Layer 11 of a small transformer language model trained on English Wikipedia (16 layers, counted from 0, width 64).
Take only the direct path to the model's output, skipping the later layers: a vector added to the residual stream pushes a token's score in proportion to its dot product with that token's output vector.

Output vectors of the tokens that the questions are about. A number n stands for n times 0.022.
" however": -17 -71 -26 58 -44 -9 33 0 -42 -7 7 -1 7 8 1 -12 7 -43 5 21 -36 15 81 -3 6 -11 -10 -11 24 -16 1 51 -3 12 -5 4 36 58 -60 12 4 1 -58 4 -60 25 -31 -48 16 -25 41 18 15 8 1 -19 40 -33 18 9 42 33 -1 9
" elected": -15 -26 -32 -25 1 -24 50 6 -7 14 16 -1 12 -17 -7 -2 15 18 -73 15 -32 36 35 2 -33 -14 -6 -5 -27 10 -5 4 16 6 -12 -12 15 -32 10 40 -16 -1 -11 -43 -14 -32 -7 -20 30 -13 59 25 18 -25 36 -9 14 26 28 -18 -5 -7 21 6
" partner": -18 -28 -25 -48 0 3 14 29 20 17 14 2 8 -2 -36 -15 -24 -6 -39 37 -28 5 5 3 -40 11 -41 -6 -8 -55 8 -3 3 -5 -9 -4 17 11 8 -7 3 -28 -10 5 -11 -19 -21 31 17 -5 9 31 -28 4 -19 1 -22 -19 11 -42 14 -31 5 -2
"agn": -3 6 -51 -36 4 10 -7 21 9 -29 -33 18 22 -9 7 34 -3 9 -3 43 18 26 85 -12 -5 11 -5 -4 -6 -22 4 -32 64 41 2 -27 20 -14 -21 -48 10 -29 -6 -13 15 -43 -16 -37 26 35 9 -11 -38 5 11 3 -5 14 9 8 -30 -16 2 67
"*": 9 -52 -13 8 5 -19 13 11 2 25 2 23 2 -51 42 -3 19 -5 14 -40 7 11 44 -23 -24 -23 -31 0 5 -1 -2 -14 54 -17 2 18 -5 -15 4 1 -1 -18 1 10 -14 -26 -8 -1 29 -38 -2 -16 -2 39 13 -9 -24 24 38 16 21 21 34 -16
" Harvard": -20 -4 -7 -7 -45 7 2 -7 10 -22 -15 -2 4 -43 -2 3 -13 -11 -29 -18 -25 15 62 -22 -33 5 -12 -6 14 2 2 35 25 8 -5 -14 17 -47 -31 -27 1 -50 29 27 23 1 -38 -1 21 -31 53 4 -3 17 39 -22 -9 -20 4 12 -11 -11 32 44
"Gls": 45 3 -11 -4 34 -14 44 -3 -1 -2 25 21 34 -15 -21 20 18 -51 -27 10 -3 46 23 -40 -9 -15 -40 -2 91 -43 -22 -22 -23 -6 -37 -42 -32 -14 -20 41 7 -35 -3 35 15 -69 -20 -56 -28 -44 24 52 6 20 29 -11 16 16 76 32 32 0 84 -5
"ł": 22 -38 -5 -27 5 7 23 23 -28 -44 -28 23 9 -8 6 10 -21 -32 -4 24 -6 -25 16 -19 -23 -1 -18 3 83 -2 -5 25 -5 28 14 -60 3 17 -6 -5 10 -8 -28 -4 47 -12 -59 -23 24 -53 6 -11 -28 25 -15 2 -1 5 29 -19 -46 -32 16 46
"EX": 25 -3 -23 -16 -3 -35 -28 13 -8 16 -9 -22 9 -51 -18 30 1 -4 -59 -6 -48 7 35 -41 -51 28 -4 -1 9 15 -33 4 -19 25 6 9 -30 -38 -7 -63 -9 -43 -24 -18 36 -11 -32 -49 11 -22 22 22 2 2 17 -8 8 13 18 -11 -5 3 66 8
" titled": -9 -7 -16 23 -46 -40 22 15 -3 18 -14 -52 7 -4 -14 -28 17 -9 -26 9 -71 9 7 -9 -47 -10 1 -8 22 -13 6 20 -20 -8 -30 -91 10 -17 -22 -13 -2 10 -43 0 31 -13 -39 -25 5 -3 64 29 -32 -21 18 5 -16 5 33 28 15 4 -26 14
" beginning": -8 -57 -8 -16 -41 4 -2 28 -47 -14 -34 -27 4 29 -24 5 -14 40 -36 6 -20 -1 32 3 -4 1 -14 -3 50 -30 -31 17 -14 0 -14 -49 18 -11 -27 0 41 14 -47 -14 5 22 -29 -11 7 -6 68 37 12 -21 -15 -8 8 10 -1 1 -8 16 -1 -5
" Succeeded": 57 -31 -2 -26 -76 -3 17 -5 -14 14 -38 -64 8 -63 15 -7 -14 15 4 -32 -52 77 96 -38 -36 16 -36 -8 14 4 -10 -45 -30 41 -39 -68 10 -38 -39 0 66 0 -53 -35 -36 -1 -69 -40 1 5 31 80 -18 -20 96 -10 26 7 14 -2 -45 -28 9 62
" anniversary": -25 -28 -16 8 -27 -2 -20 30 -73 -7 0 -53 9 -17 -49 -5 -23 46 -57 33 -44 18 -3 -11 2 2 -31 -3 46 6 -41 33 8 -26 -39 -5 15 -30 -43 -58 5 -13 -37 1 -2 -17 -20 -55 62 -36 41 22 -32 -39 -30 -2 0 35 46 18 11 -1 2 3
" appearances": -15 -12 -33 -16 12 -20 19 24 41 20 -34 -24 27 -16 -81 12 -3 -8 -30 18 -9 -29 21 0 -5 4 4 -3 -7 -12 -31 11 -3 -45 -22 -5 -14 -24 -7 7 -2 -4 -96 3 2 22 -30 -15 62 -37 26 8 19 25 -38 -11 12 -8 -10 -23 16 5 49 -17
" elections": -15 16 4 -33 14 0 25 34 -36 -10 -46 -6 18 4 -15 -22 -15 -8 -75 -23 -6 17 25 -1 -30 -7 19 -6 -5 -4 -51 16 64 -4 -19 2 -24 -9 -50 27 13 -20 -2 -26 -48 27 -14 -57 31 -22 48 21 -4 -11 44 -7 9 26 -11 -49 5 -40 22 2
" focused": -29 -23 -30 -3 -17 -28 28 27 -44 18 8 -16 9 1 10 -30 -3 -7 -23 18 -31 25 61 -2 -6 4 -11 -6 6 -32 -1 -17 -22 11 -12 -20 4 -15 -53 10 -7 -28 -17 -4 20 6 -24 4 43 -57 35 11 -14 0 -19 -10 19 24 13 -5 31 16 -29 31
"American": 3 -8 -27 2 0 -52 8 -36 -29 -3 -14 19 16 -2 -47 -16 -21 2 -61 -19 -35 28 -14 -26 -54 -4 -32 -4 -17 -49 5 57 13 48 -7 17 6 -1 -15 -11 -29 -34 13 7 57 13 8 -16 40 -18 15 20 -29 1 13 -23 -2 19 41 20 41 -12 56 -5
"ography": -9 22 -13 32 8 -10 29 57 18 -40 -15 6 25 -12 -39 2 -18 -7 -12 -7 -36 8 0 -28 9 -17 9 -9 8 -25 11 13 18 11 -9 -65 15 33 -25 -28 -17 12 -31 -38 -48 42 -50 -37 65 3 35 -6 -66 -4 -55 3 -17 17 27 40 22 20 15 40
"erson": -9 -13 -17 -36 -16 16 34 -15 58 8 -17 27 13 -25 -14 15 5 -46 -27 -5 -17 55 4 -24 -15 32 8 -20 -13 -28 -18 37 2 -16 5 36 -36 -9 21 22 10 -38 5 40 -4 -31 -1 -52 18 -30 -7 -4 -55 -22 31 0 46 15 58 -1 -13 -28 -5 31
" subt": -17 19 -20 41 -38 -24 23 -12 -46 -4 -27 -8 8 8 -33 19 -4 36 5 45 14 -5 38 5 -15 11 -15 -7 18 -6 1 0 -15 5 -16 2 -8 2 -48 2 40 -19 -12 -3 1 -16 9 0 21 10 22 18 1 15 13 -9 -2 -15 52 30 -8 -23 8 42
"Population": 50 -11 -39 -21 18 16 12 10 -32 -24 -2 29 16 -35 35 -16 34 40 -19 28 -48 75 -1 -26 -14 -14 -15 -13 20 -51 -50 -2 43 67 -43 -25 23 19 -55 58 -5 -26 -33 68 -38 -14 8 15 46 -57 31 -23 -51 -50 42 -20 -19 43 -10 20 8 -67 45 -10

Output weights of attention head 0. The head adds the sum of these rows, row i times number i of z. A number n stands for n times 0.0034.
o0: 8 -26 56 17 7 -35 -37 67 33 49 -46 7 2 54 -2 -17 -2 -16 -2 23 7 4 -17 -15 19 2 77 9 11 7 2 2 13 -12 -17 -2 14 6 8 23 -1 4 -14 -41 3 14 14 37 35 15 -11 -2 21 -19 4 -28 -33 1 7 16 24 31 -6 6
o1: 49 -27 -7 -67 -32 -32 5 67 39 63 5 10 36 -6 7 -6 -9 22 -10 7 23 4 -22 11 -24 39 20 9 22 32 -30 14 32 5 -59 -22 41 -13 -4 55 -33 32 -4 27 -13 31 -12 24 -16 45 -16 -36 -37 -3 -32 -2 0 -82 13 -9 -57 -31 37 -29
o2: 60 15 4 -9 -16 28 -40 13 -6 -72 7 -40 13 50 22 -36 -9 11 -27 29 19 -35 -23 -10 56 -24 -39 0 -30 -19 -11 -25 8 37 7 23 25 27 -23 -34 55 56 5 3 -8 -5 -4 52 15 -50 3 36 35 -26 -25 -11 5 13 -35 22 -9 -19 -16 -1
o3: 0 -7 -6 -41 -42 -56 -63 -15 -11 16 6 -15 53 14 15 -27 15 11 -23 2 -4 -38 -3 0 -2 26 5 80 -4 17 -53 16 -5 -33 -16 63 -8 -40 30 6 47 31 9 -7 29 -24 -12 67 -41 2 9 28 26 -14 -4 21 -11 10 -44 2 -6 -43 -15 -16
o4: -54 11 57 60 6 -3 27 -13 27 -29 -15 22 -2 -9 11 -8 18 36 9 -14 17 -5 -13 -24 45 52 13 11 -10 -6 20 -22 0 -48 22 -18 -23 -44 40 -15 7 -35 2 -18 -6 -56 10 4 -34 11 -55 -17 4 18 11 56 -4 13 0 35 28 49 -33 -37
o5: -20 -38 11 -39 -19 -31 -25 -40 -42 -26 -3 -38 57 36 24 -10 -48 30 -61 -32 13 4 -7 44 37 -16 -17 11 33 -40 -74 25 -20 -13 1 29 45 -40 -14 -27 15 -9 34 -14 -12 -5 -18 9 -15 20 -1 43 -3 1 -16 19 -6 -28 -51 -7 20 -54 -36 11
o6: 26 11 2 -64 44 -12 -3 53 26 49 62 23 15 -34 -9 36 27 3 38 26 61 3 14 -18 -18 -8 -28 -20 -29 29 -37 7 27 16 -44 -70 -22 11 -25 94 -26 1 -28 -20 -42 -2 7 -16 23 -1 -5 -3 -26 19 -12 -12 24 12 -37 -17 -63 -10 27 -18
o7: 25 32 14 -7 36 34 22 10 12 25 34 34 -52 -16 -28 6 11 -25 65 6 40 48 33 16 -10 25 6 -16 -25 -11 -22 11 20 83 -1 -8 -54 18 -8 14 -19 -4 23 17 4 -25 40 -26 39 -54 21 10 -18 1 27 -8 21 -20 84 19 15 48 24 -24
o8: -49 -9 4 15 2 -33 -21 -32 62 15 -31 24 -22 -46 -1 -3 -16 -12 -21 -55 -6 -6 -20 -18 35 0 -35 25 22 23 29 -56 -14 -32 26 29 -42 -38 22 -37 -22 -14 -7 -33 29 -30 17 23 -83 -13 -7 2 -12 53 42 19 8 -22 -37 58 7 -22 29 -1
o9: 40 -31 -12 22 15 34 -7 67 28 -22 -50 -4 -55 10 11 6 -22 -16 -4 31 0 11 15 38 33 -43 -16 -8 -35 -8 42 13 28 12 -4 -6 48 71 -4 12 7 -10 18 -4 -33 12 4 8 49 -8 -33 -11 -4 -44 -48 -39 -2 11 -38 -11 44 7 -13 38
o10: -24 11 9 4 33 -14 12 0 11 -13 31 -27 -18 -17 -5 26 48 7 -1 20 14 35 -51 -15 -8 23 7 -16 25 -28 6 -17 -38 -2 4 5 -65 -30 -28 35 -29 -16 -28 -10 -6 -40 39 -59 -58 15 -5 30 2 36 22 61 9 9 -5 20 15 4 40 -25
o11: -13 9 -17 -17 -48 27 -21 15 56 -10 -34 -12 53 38 24 15 -34 4 -6 -10 -14 12 -40 -27 -35 2 25 -18 16 12 8 -12 4 2 41 -31 80 11 -36 19 11 -14 4 15 45 16 -28 -14 -14 -19 -22 -24 -15 20 -8 -34 32 -36 18 12 24 -12 50 19
o12: -32 -10 -11 18 -12 -23 -62 -7 5 6 -11 3 -12 -5 5 18 -10 -11 12 -7 -9 -18 1 16 -16 25 44 18 -13 -15 -24 24 51 -17 -33 7 -25 -58 -20 4 12 4 -5 -37 -7 -14 -3 6 1 6 13 -40 9 -12 25 7 -45 41 17 -1 34 3 -16 -10
o13: 28 5 -36 -12 -19 33 3 19 65 -31 -1 33 41 4 -7 9 -45 12 -15 -6 24 -17 -27 38 20 8 9 -16 -10 -21 3 -11 14 -11 26 -7 59 -7 20 15 -5 12 -2 19 -4 32 -32 24 -59 -1 -51 4 7 27 -39 -29 33 -26 -13 -20 9 -24 26 -8
o14: 55 -31 15 -42 -5 -1 22 -6 -36 18 32 -24 15 -21 16 5 33 -15 2 -9 -32 -26 -7 5 24 -2 -1 -8 5 -7 -13 -1 -13 -8 -47 26 -30 6 15 -51 -30 58 -18 17 -25 3 1 50 8 13 14 -3 -8 7 -38 -15 4 16 -34 -1 -47 17 -14 -27
o15: -25 -38 -36 -37 -29 -9 10 8 -3 20 -4 -5 50 -34 -10 34 -11 11 -33 2 -4 -19 -20 49 -4 12 20 -35 37 -7 4 2 4 -27 -27 -2 49 -31 33 25 -21 -16 -2 2 -9 10 -15 7 -23 63 -16 -40 5 38 -17 -21 -31 10 9 -9 -20 -8 1 11
o16: 61 -12 15 -13 -4 -3 -38 12 -13 26 -1 -3 15 -22 33 -32 -41 -5 -11 10 -2 -55 -7 9 75 7 -30 15 -5 -21 -36 -15 -16 -8 -6 25 -11 -20 20 -42 15 42 -3 -44 -10 -34 -29 44 -33 2 -28 -28 20 -43 0 0 -25 55 -45 -21 30 -7 -19 0
o17: 11 -19 -32 29 11 20 -9 63 -8 -4 -44 17 -53 52 19 10 -21 -47 -10 44 -13 -21 10 34 -13 -2 21 -5 30 -9 18 -11 1 -7 32 5 68 40 4 14 50 -18 33 1 44 -29 -14 -31 56 -13 7 -3 -15 2 -24 -30 -19 -53 -17 8 71 4 -21 43
o18: 14 -30 -15 -30 1 18 -43 -4 23 18 23 29 7 -29 9 15 24 -63 0 -2 -20 -8 62 10 0 -1 15 38 -22 -33 -31 27 33 8 1 6 17 15 30 -16 13 71 -1 5 21 4 -9 23 59 -37 21 -14 1 -49 -41 10 -26 5 -23 -30 -46 19 -54 12
o19: 80 -6 -28 -43 23 43 32 29 22 30 36 20 12 12 0 0 8 5 6 3 -17 21 2 -11 3 4 -3 -50 -2 27 -12 21 46 27 -21 19 -29 40 14 7 23 48 13 4 25 31 11 -12 -10 -7 19 -9 -6 15 -44 -41 20 16 23 -38 -34 50 16 -15
o20: -54 13 17 34 -36 -2 -24 -14 11 26 2 -1 70 -5 25 -42 -34 17 -14 0 -13 1 -26 -46 -9 -3 -30 -2 -3 10 31 -18 -70 -9 4 -6 18 23 12 -22 -7 21 23 -21 28 -23 -37 14 -63 13 -43 49 14 27 8 16 56 9 21 40 46 7 58 3
o21: 41 8 -11 -43 -45 -13 -55 -27 7 -25 28 -43 51 17 18 37 8 9 7 43 16 -3 -4 45 -27 5 9 43 -6 3 -58 25 15 3 22 -13 4 13 -26 24 8 37 -29 14 19 -7 -51 37 22 -19 -13 66 -10 -9 -36 33 1 12 10 1 -16 -42 -4 8
o22: 53 -45 9 8 9 -10 -21 11 -26 -17 -60 13 -33 12 43 -25 -64 -3 -34 30 -12 1 4 11 22 12 20 38 0 -22 -14 -8 2 27 5 -16 45 10 -17 -41 26 30 4 22 2 -3 6 -6 6 -12 -27 27 12 -67 -21 -11 -27 -40 -24 -8 -1 -32 -18 28
o23: 73 -21 46 -25 11 37 -9 -36 11 -34 -5 30 -1 36 -27 26 10 -4 39 -7 15 -47 19 11 68 20 50 7 1 -15 -27 -13 66 -11 -7 7 -32 24 51 17 -17 8 -11 -18 -16 6 9 32 -7 -22 20 14 4 -10 -13 -33 13 43 -38 -5 -8 21 -29 -9
o24: -10 -6 -50 24 -5 -22 6 49 -9 -12 -19 17 -25 35 -9 3 -24 13 -12 13 -8 -49 52 81 -4 -9 -54 19 -38 -11 -31 19 29 7 34 -20 58 -3 -20 8 -5 -3 -15 -4 21 35 -28 6 9 -20 -1 16 11 -6 -57 8 -57 -45 -33 24 25 3 -30 57
o25: 1 -34 -13 23 0 50 -8 28 -13 -18 -16 35 -93 1 -12 9 -16 36 44 -40 -19 19 41 9 -2 -28 29 -23 12 -9 -2 53 62 -14 -15 13 -19 -37 -18 31 31 8 9 2 -1 0 -15 -38 19 12 23 -46 -26 -29 -24 -42 -18 -5 67 -27 28 38 42 -7
o26: 95 -4 12 3 24 1 24 11 58 -19 3 12 -16 5 11 -32 33 0 28 14 19 13 11 -12 18 -17 -13 13 -22 23 -13 9 27 6 -20 14 -32 63 21 -4 27 19 4 -24 -7 -4 20 27 25 14 -29 7 1 -35 -44 -8 15 -23 -59 -20 -79 -21 -6 -22
o27: -50 -16 -15 6 13 -15 -24 -15 -9 18 29 28 -57 -40 -9 11 4 -26 15 4 13 0 21 15 10 18 9 -7 26 5 15 11 46 10 -6 1 7 -6 2 19 5 -13 15 9 1 -32 39 10 36 3 31 -16 4 27 35 36 -29 -6 20 4 -14 21 -38 -6
o28: 12 1 -17 -15 -31 -19 17 52 50 -8 -26 -29 47 27 -6 -7 -49 6 -12 36 31 -19 -18 49 -4 -6 -3 -19 -12 1 -8 -19 -11 -30 -9 -28 56 -26 36 20 -30 -39 -6 -17 -1 28 -36 20 -64 54 -55 -16 -19 -12 -46 -5 -13 -55 -49 -23 25 -52 20 17
o29: -41 -30 32 0 -26 -22 6 15 -9 0 -25 -53 53 12 1 -31 9 40 -39 11 -32 -26 -44 17 3 5 10 -1 32 8 35 -18 -1 -44 -18 11 36 -10 17 21 36 19 26 7 -3 4 4 24 -42 18 9 -18 45 -46 17 23 -10 2 -46 -17 -34 -17 1 43
o30: 14 -43 -35 16 -7 4 -34 -14 -82 -3 3 -3 23 -45 17 21 27 -4 20 21 -42 -19 -5 32 -20 1 -16 2 39 -28 -22 -12 -38 29 53 6 -10 -16 -54 16 -28 44 1 27 13 4 -12 -72 -2 -1 -2 -3 43 7 40 27 -8 3 32 -34 17 -5 -14 -5
o31: 62 -45 -45 -9 -12 54 -2 16 -9 -49 25 -30 -22 22 5 13 -2 -6 23 10 4 -18 -4 39 3 10 5 -16 -33 -1 -51 -14 24 31 -6 24 4 31 2 -22 25 34 11 44 15 2 0 16 56 -79 20 -35 25 -41 -61 -12 -21 -73 -28 -30 -52 12 -39 -9

Each question shows a token from some text and the vector z that the head gathered there. A number n stands for n times 0.03.

".": 7 10 40 38 13 25 -8 -20 -13 10 -2 -11 13 -15 -17 -5 24 22 -29 -13 7 22 26 -12 23 -3 10 5 17 26 11 -6
Pushed up most: " beginning"

" consider": -1 15 -6 11 1 -4 4 -2 -2 -11 15 -9 12 -12 7 18 8 -7 -10 10 0 -1 -9 6 2 -11 -15 9 -25 13 2 -15
Pushed up most: "Gls"

"s": -23 3 -30 7 8 -11 19 5 -10 5 5 -12 3 -17 -3 18 -16 5 16 8 12 15 -13 -41 18 -18 5 23 9 11 -10 0
Which three tokens does it push up most, strongest first? " elected", " titled", " partner"

",": 7 -13 -15 6 -7 -5 -7 -8 -5 17 -10 0 1 -16 -8 6 -11 15 3 0 6 -15 -9 -27 12 7 -28 24 -14 -7 10 2
Which two tokens does it push up most, strongest first? " however", " focused"

" economic": -29 -15 -28 -10 7 -16 25 3 5 4 5 -7 -1 -10 -1 23 -15 13 26 6 10 7 -16 -30 8 -7 23 22 9 -2 -11 3
Pushed down most: " beginning"

" of": -2 -41 2 -7 -4 -1 -6 -12 1 -14 -3 17 22 8 -25 6 -10 -6 19 0 19 21 -34 -23 -8 14 23 1 6 4 -9 15
Pushed up most: " Harvard"

"ance": -29 1 -15 12 0 -27 33 17 -17 14 -11 -21 -26 -10 12 8 9 15 7 29 24 0 -5 -14 11 -15 -1 8 -10 -1 -1 1
Pushed down most: " beginning"

" Gi": 3 6 19 18 19 34 7 -20 -9 14 19 -25 7 -13 -18 13 15 28 -3 -17 4 18 24 -6 12 13 14 27 18 31 8 -3
Which two tokens does it push up most, strongest first? " beginning", " anniversary"

"H": -7 17 -10 9 5 -11 10 -3 2 19 7 -2 -8 -2 -8 8 -1 35 -18 -6 5 -22 15 -38 18 -3 -3 1 8 9 14 -6
Pushed up most: " titled"

" Ni": 1 -12 -9 11 7 -4 4 9 7 5 10 -13 -4 -13 -9 -1 -6 13 0 0 1 -7 -9 9 21 -2 -2 8 -17 1 8 -16
Which two tokens does it push up most, strongest first? "Gls", "*"

" Hi": 0 17 -13 1 1 -12 26 15 -42 11 -3 -10 -6 2 4 2 4 8 17 14 7 7 -2 -16 13 -12 -17 -20 15 -2 13 23
Pushed down most: " Harvard"

" in": -22 11 -23 22 4 -6 29 -3 -18 2 -4 -7 -12 -3 -20 8 -11 15 -3 13 16 -2 -16 -49 37 -29 3 7 19 7 0 17
Pushed down most: "*"

"ali": 3 -10 1 7 -11 2 -3 -6 0 0 4 -7 -9 0 -10 -7 -6 18 5 1 -6 -4 -3 -3 12 8 15 4 4 0 -9 7
Pushed up most: " however"

" then": 5 -1 -5 11 -13 -3 14 -4 7 -2 -3 2 17 10 -4 6 -2 -1 15 9 3 -3 -9 -7 16 5 12 3 4 -8 -15 8
Pushed up most: " appearances"

" ant": -1 -12 12 -1 -22 -5 -2 9 -16 -4 -15 11 -10 -19 9 -20 7 -11 8 16 27 9 -17 -25 -33 6 -5 -21 -11 -7 1 5
Pushed up most: " Succeeded"

" 1930": -29 -14 -34 0 1 -17 19 -2 6 18 -11 -8 -8 2 3 34 -10 29 40 -7 16 11 -7 -20 14 -18 11 28 9 -8 5 0
Pushed up most: "agn"

" New": -10 3 10 -13 -20 -5 37 -15 -21 17 6 -1 -30 8 -12 -4 0 0 9 10 5 -5 20 -25 20 -12 6 -9 10 3 18 10
Pushed up most: "Population"

" Col": -9 -28 14 -8 -22 1 47 -30 21 12 10 3 -21 23 -19 11 8 24 38 -19 -6 -6 19 -2 13 -7 30 4 2 -2 40 -12
Which two tokens does it push up most, strongest first? "ł", "agn"

"ss": -4 2 -11 5 -6 1 17 4 0 -7 -1 -3 14 5 -9 5 1 -4 9 12 3 5 -9 -15 7 10 4 8 8 0 -10 11
Pushed up most: " appearances"

" the": -12 -13 -15 10 -1 -6 2 -2 14 14 3 -6 2 -12 -4 9 -2 9 -3 8 17 -6 -9 -6 11 -2 0 11 -14 9 4 -19
Pushed down most: "Population"

"ena": -10 -14 -6 -17 -12 -10 37 -12 -14 6 8 -11 -32 7 -24 0 1 24 34 3 -14 -8 15 -10 6 -20 24 5 9 1 31 10
Pushed down most: "American"

" and": -7 -9 3 24 -4 9 -8 -8 7 5 4 -14 1 -8 -20 -13 -7 20 -11 -10 4 -5 8 -29 26 -1 10 14 4 -9 19 -2
Pushed up most: " subt"

" inform": -9 -8 5 -8 13 8 4 -16 -17 21 4 -19 12 -19 -8 9 7 4 -3 16 -9 10 -1 -13 -4 18 7 24 -8 17 -9 3
Pushed up most: " anniversary"

"din": 2 -3 0 -6 -4 11 11 -5 -6 12 7 -2 11 -13 -14 -2 -2 -1 12 -3 -7 -4 2 -12 1 16 11 10 -4 17 -7 0
Which two tokens does it push up most, strongest first? " elections", "Population"

" 1932": -14 6 3 30 5 -16 17 4 10 26 -15 3 -18 -20 11 1 7 26 -27 20 29 -4 5 -36 10 -26 -3 10 -14 8 2 1
Pushed down most: " elections"

" an": 9 -15 -22 13 -16 1 10 2 24 -17 13 27 18 7 -26 13 -34 15 8 -16 3 -2 -12 -20 -2 7 17 23 -13 -20 0 -12
Pushed up most: "Gls"

"ime": 9 -14 -6 -1 -21 2 -2 7 3 3 2 -9 -9 -15 0 6 -18 0 -3 5 -1 -7 -11 -11 10 9 -4 12 -7 -9 7 2
Which two tokens does it push up most, strongest first? " however", "American"

" present": 13 -3 3 6 -5 2 -9 11 -3 -10 8 -4 14 -12 -14 -7 -15 -11 -16 4 -12 4 -22 -19 -8 15 10 15 4 -5 -10 8
Pushed down most: "ł"

"eri": -2 -14 15 1 -17 1 -1 10 -14 -5 -15 6 -12 -22 8 -25 6 -11 4 3 30 7 -13 -24 -25 8 -9 -22 -8 -11 3 -1
Which two tokens does it push up most, strongest first? " Succeeded", "Gls"

"vel": 5 -17 -9 7 -24 3 -7 -3 -1 3 -8 -2 -1 -13 -1 7 -6 2 -2 9 18 -4 -21 -28 23 -1 -16 2 4 -12 9 -1
Pushed up most: "American"

" ab": 1 -2 -24 -2 -9 -7 3 -15 -7 1 6 8 9 11 -9 3 -14 11 11 1 9 1 -2 -13 -1 8 15 -4 3 -5 -17 0
Pushed up most: "ography"

" ident": -22 -8 -13 14 3 -14 9 1 15 17 8 2 -4 -10 3 12 -4 12 -16 16 30 -1 -4 -15 7 -17 -5 7 -15 19 0 -8
Pushed up most: "Gls"

" 25": 10 0 -21 8 -15 -7 -22 6 -10 6 -25 2 7 -25 8 -11 12 -7 19 2 25 20 -8 -16 -31 12 -16 2 13 -1 10 13
Pushed down most: "agn"

" de": -18 -2 -15 12 -4 14 18 -4 -8 3 -4 -12 -14 -12 -24 1 -12 18 0 -3 7 -9 -3 -31 44 -3 10 12 24 -6 9 -4
Pushed down most: "erson"

" E": 8 -8 34 0 9 25 -5 1 -16 7 12 -27 -1 -20 -18 -9 9 4 -18 -1 0 20 9 8 15 2 7 12 -10 26 4 -13
Pushed down most: "erson"

" fo": -2 -17 -18 8 -2 -6 1 0 8 8 -4 -12 2 -16 -5 8 0 10 7 6 11 -8 -19 0 17 5 -5 12 -11 2 4 -20
Pushed up most: "*"

"ric": 9 -19 -1 -3 -34 8 -4 6 5 -3 0 -13 -12 -13 0 4 -18 -6 -6 1 -4 -1 -17 -14 2 15 0 11 1 -9 7 -5
Pushed up most: "American"

"la": 4 -14 -33 20 -1 -7 33 14 34 -16 28 29 8 10 -23 9 -41 22 -5 -16 5 -11 -12 -3 0 8 10 22 -25 -35 2 -24
Which two tokens does it push up most, strongest first? "Gls", "erson"

" large": 0 -43 0 -6 -6 -9 -3 -7 8 -18 -5 21 15 7 -17 8 -11 -7 24 2 23 17 -43 -27 -16 16 23 -3 5 -2 -7 21
Pushed up most: "erson"

" cl": 9 -32 -10 -4 0 -9 -16 -5 3 -10 -7 21 19 -1 -15 10 -12 8 14 -4 10 4 -30 -26 -16 21 6 5 2 -1 -8 23
Which two tokens does it push up most, strongest first? " Harvard", "erson"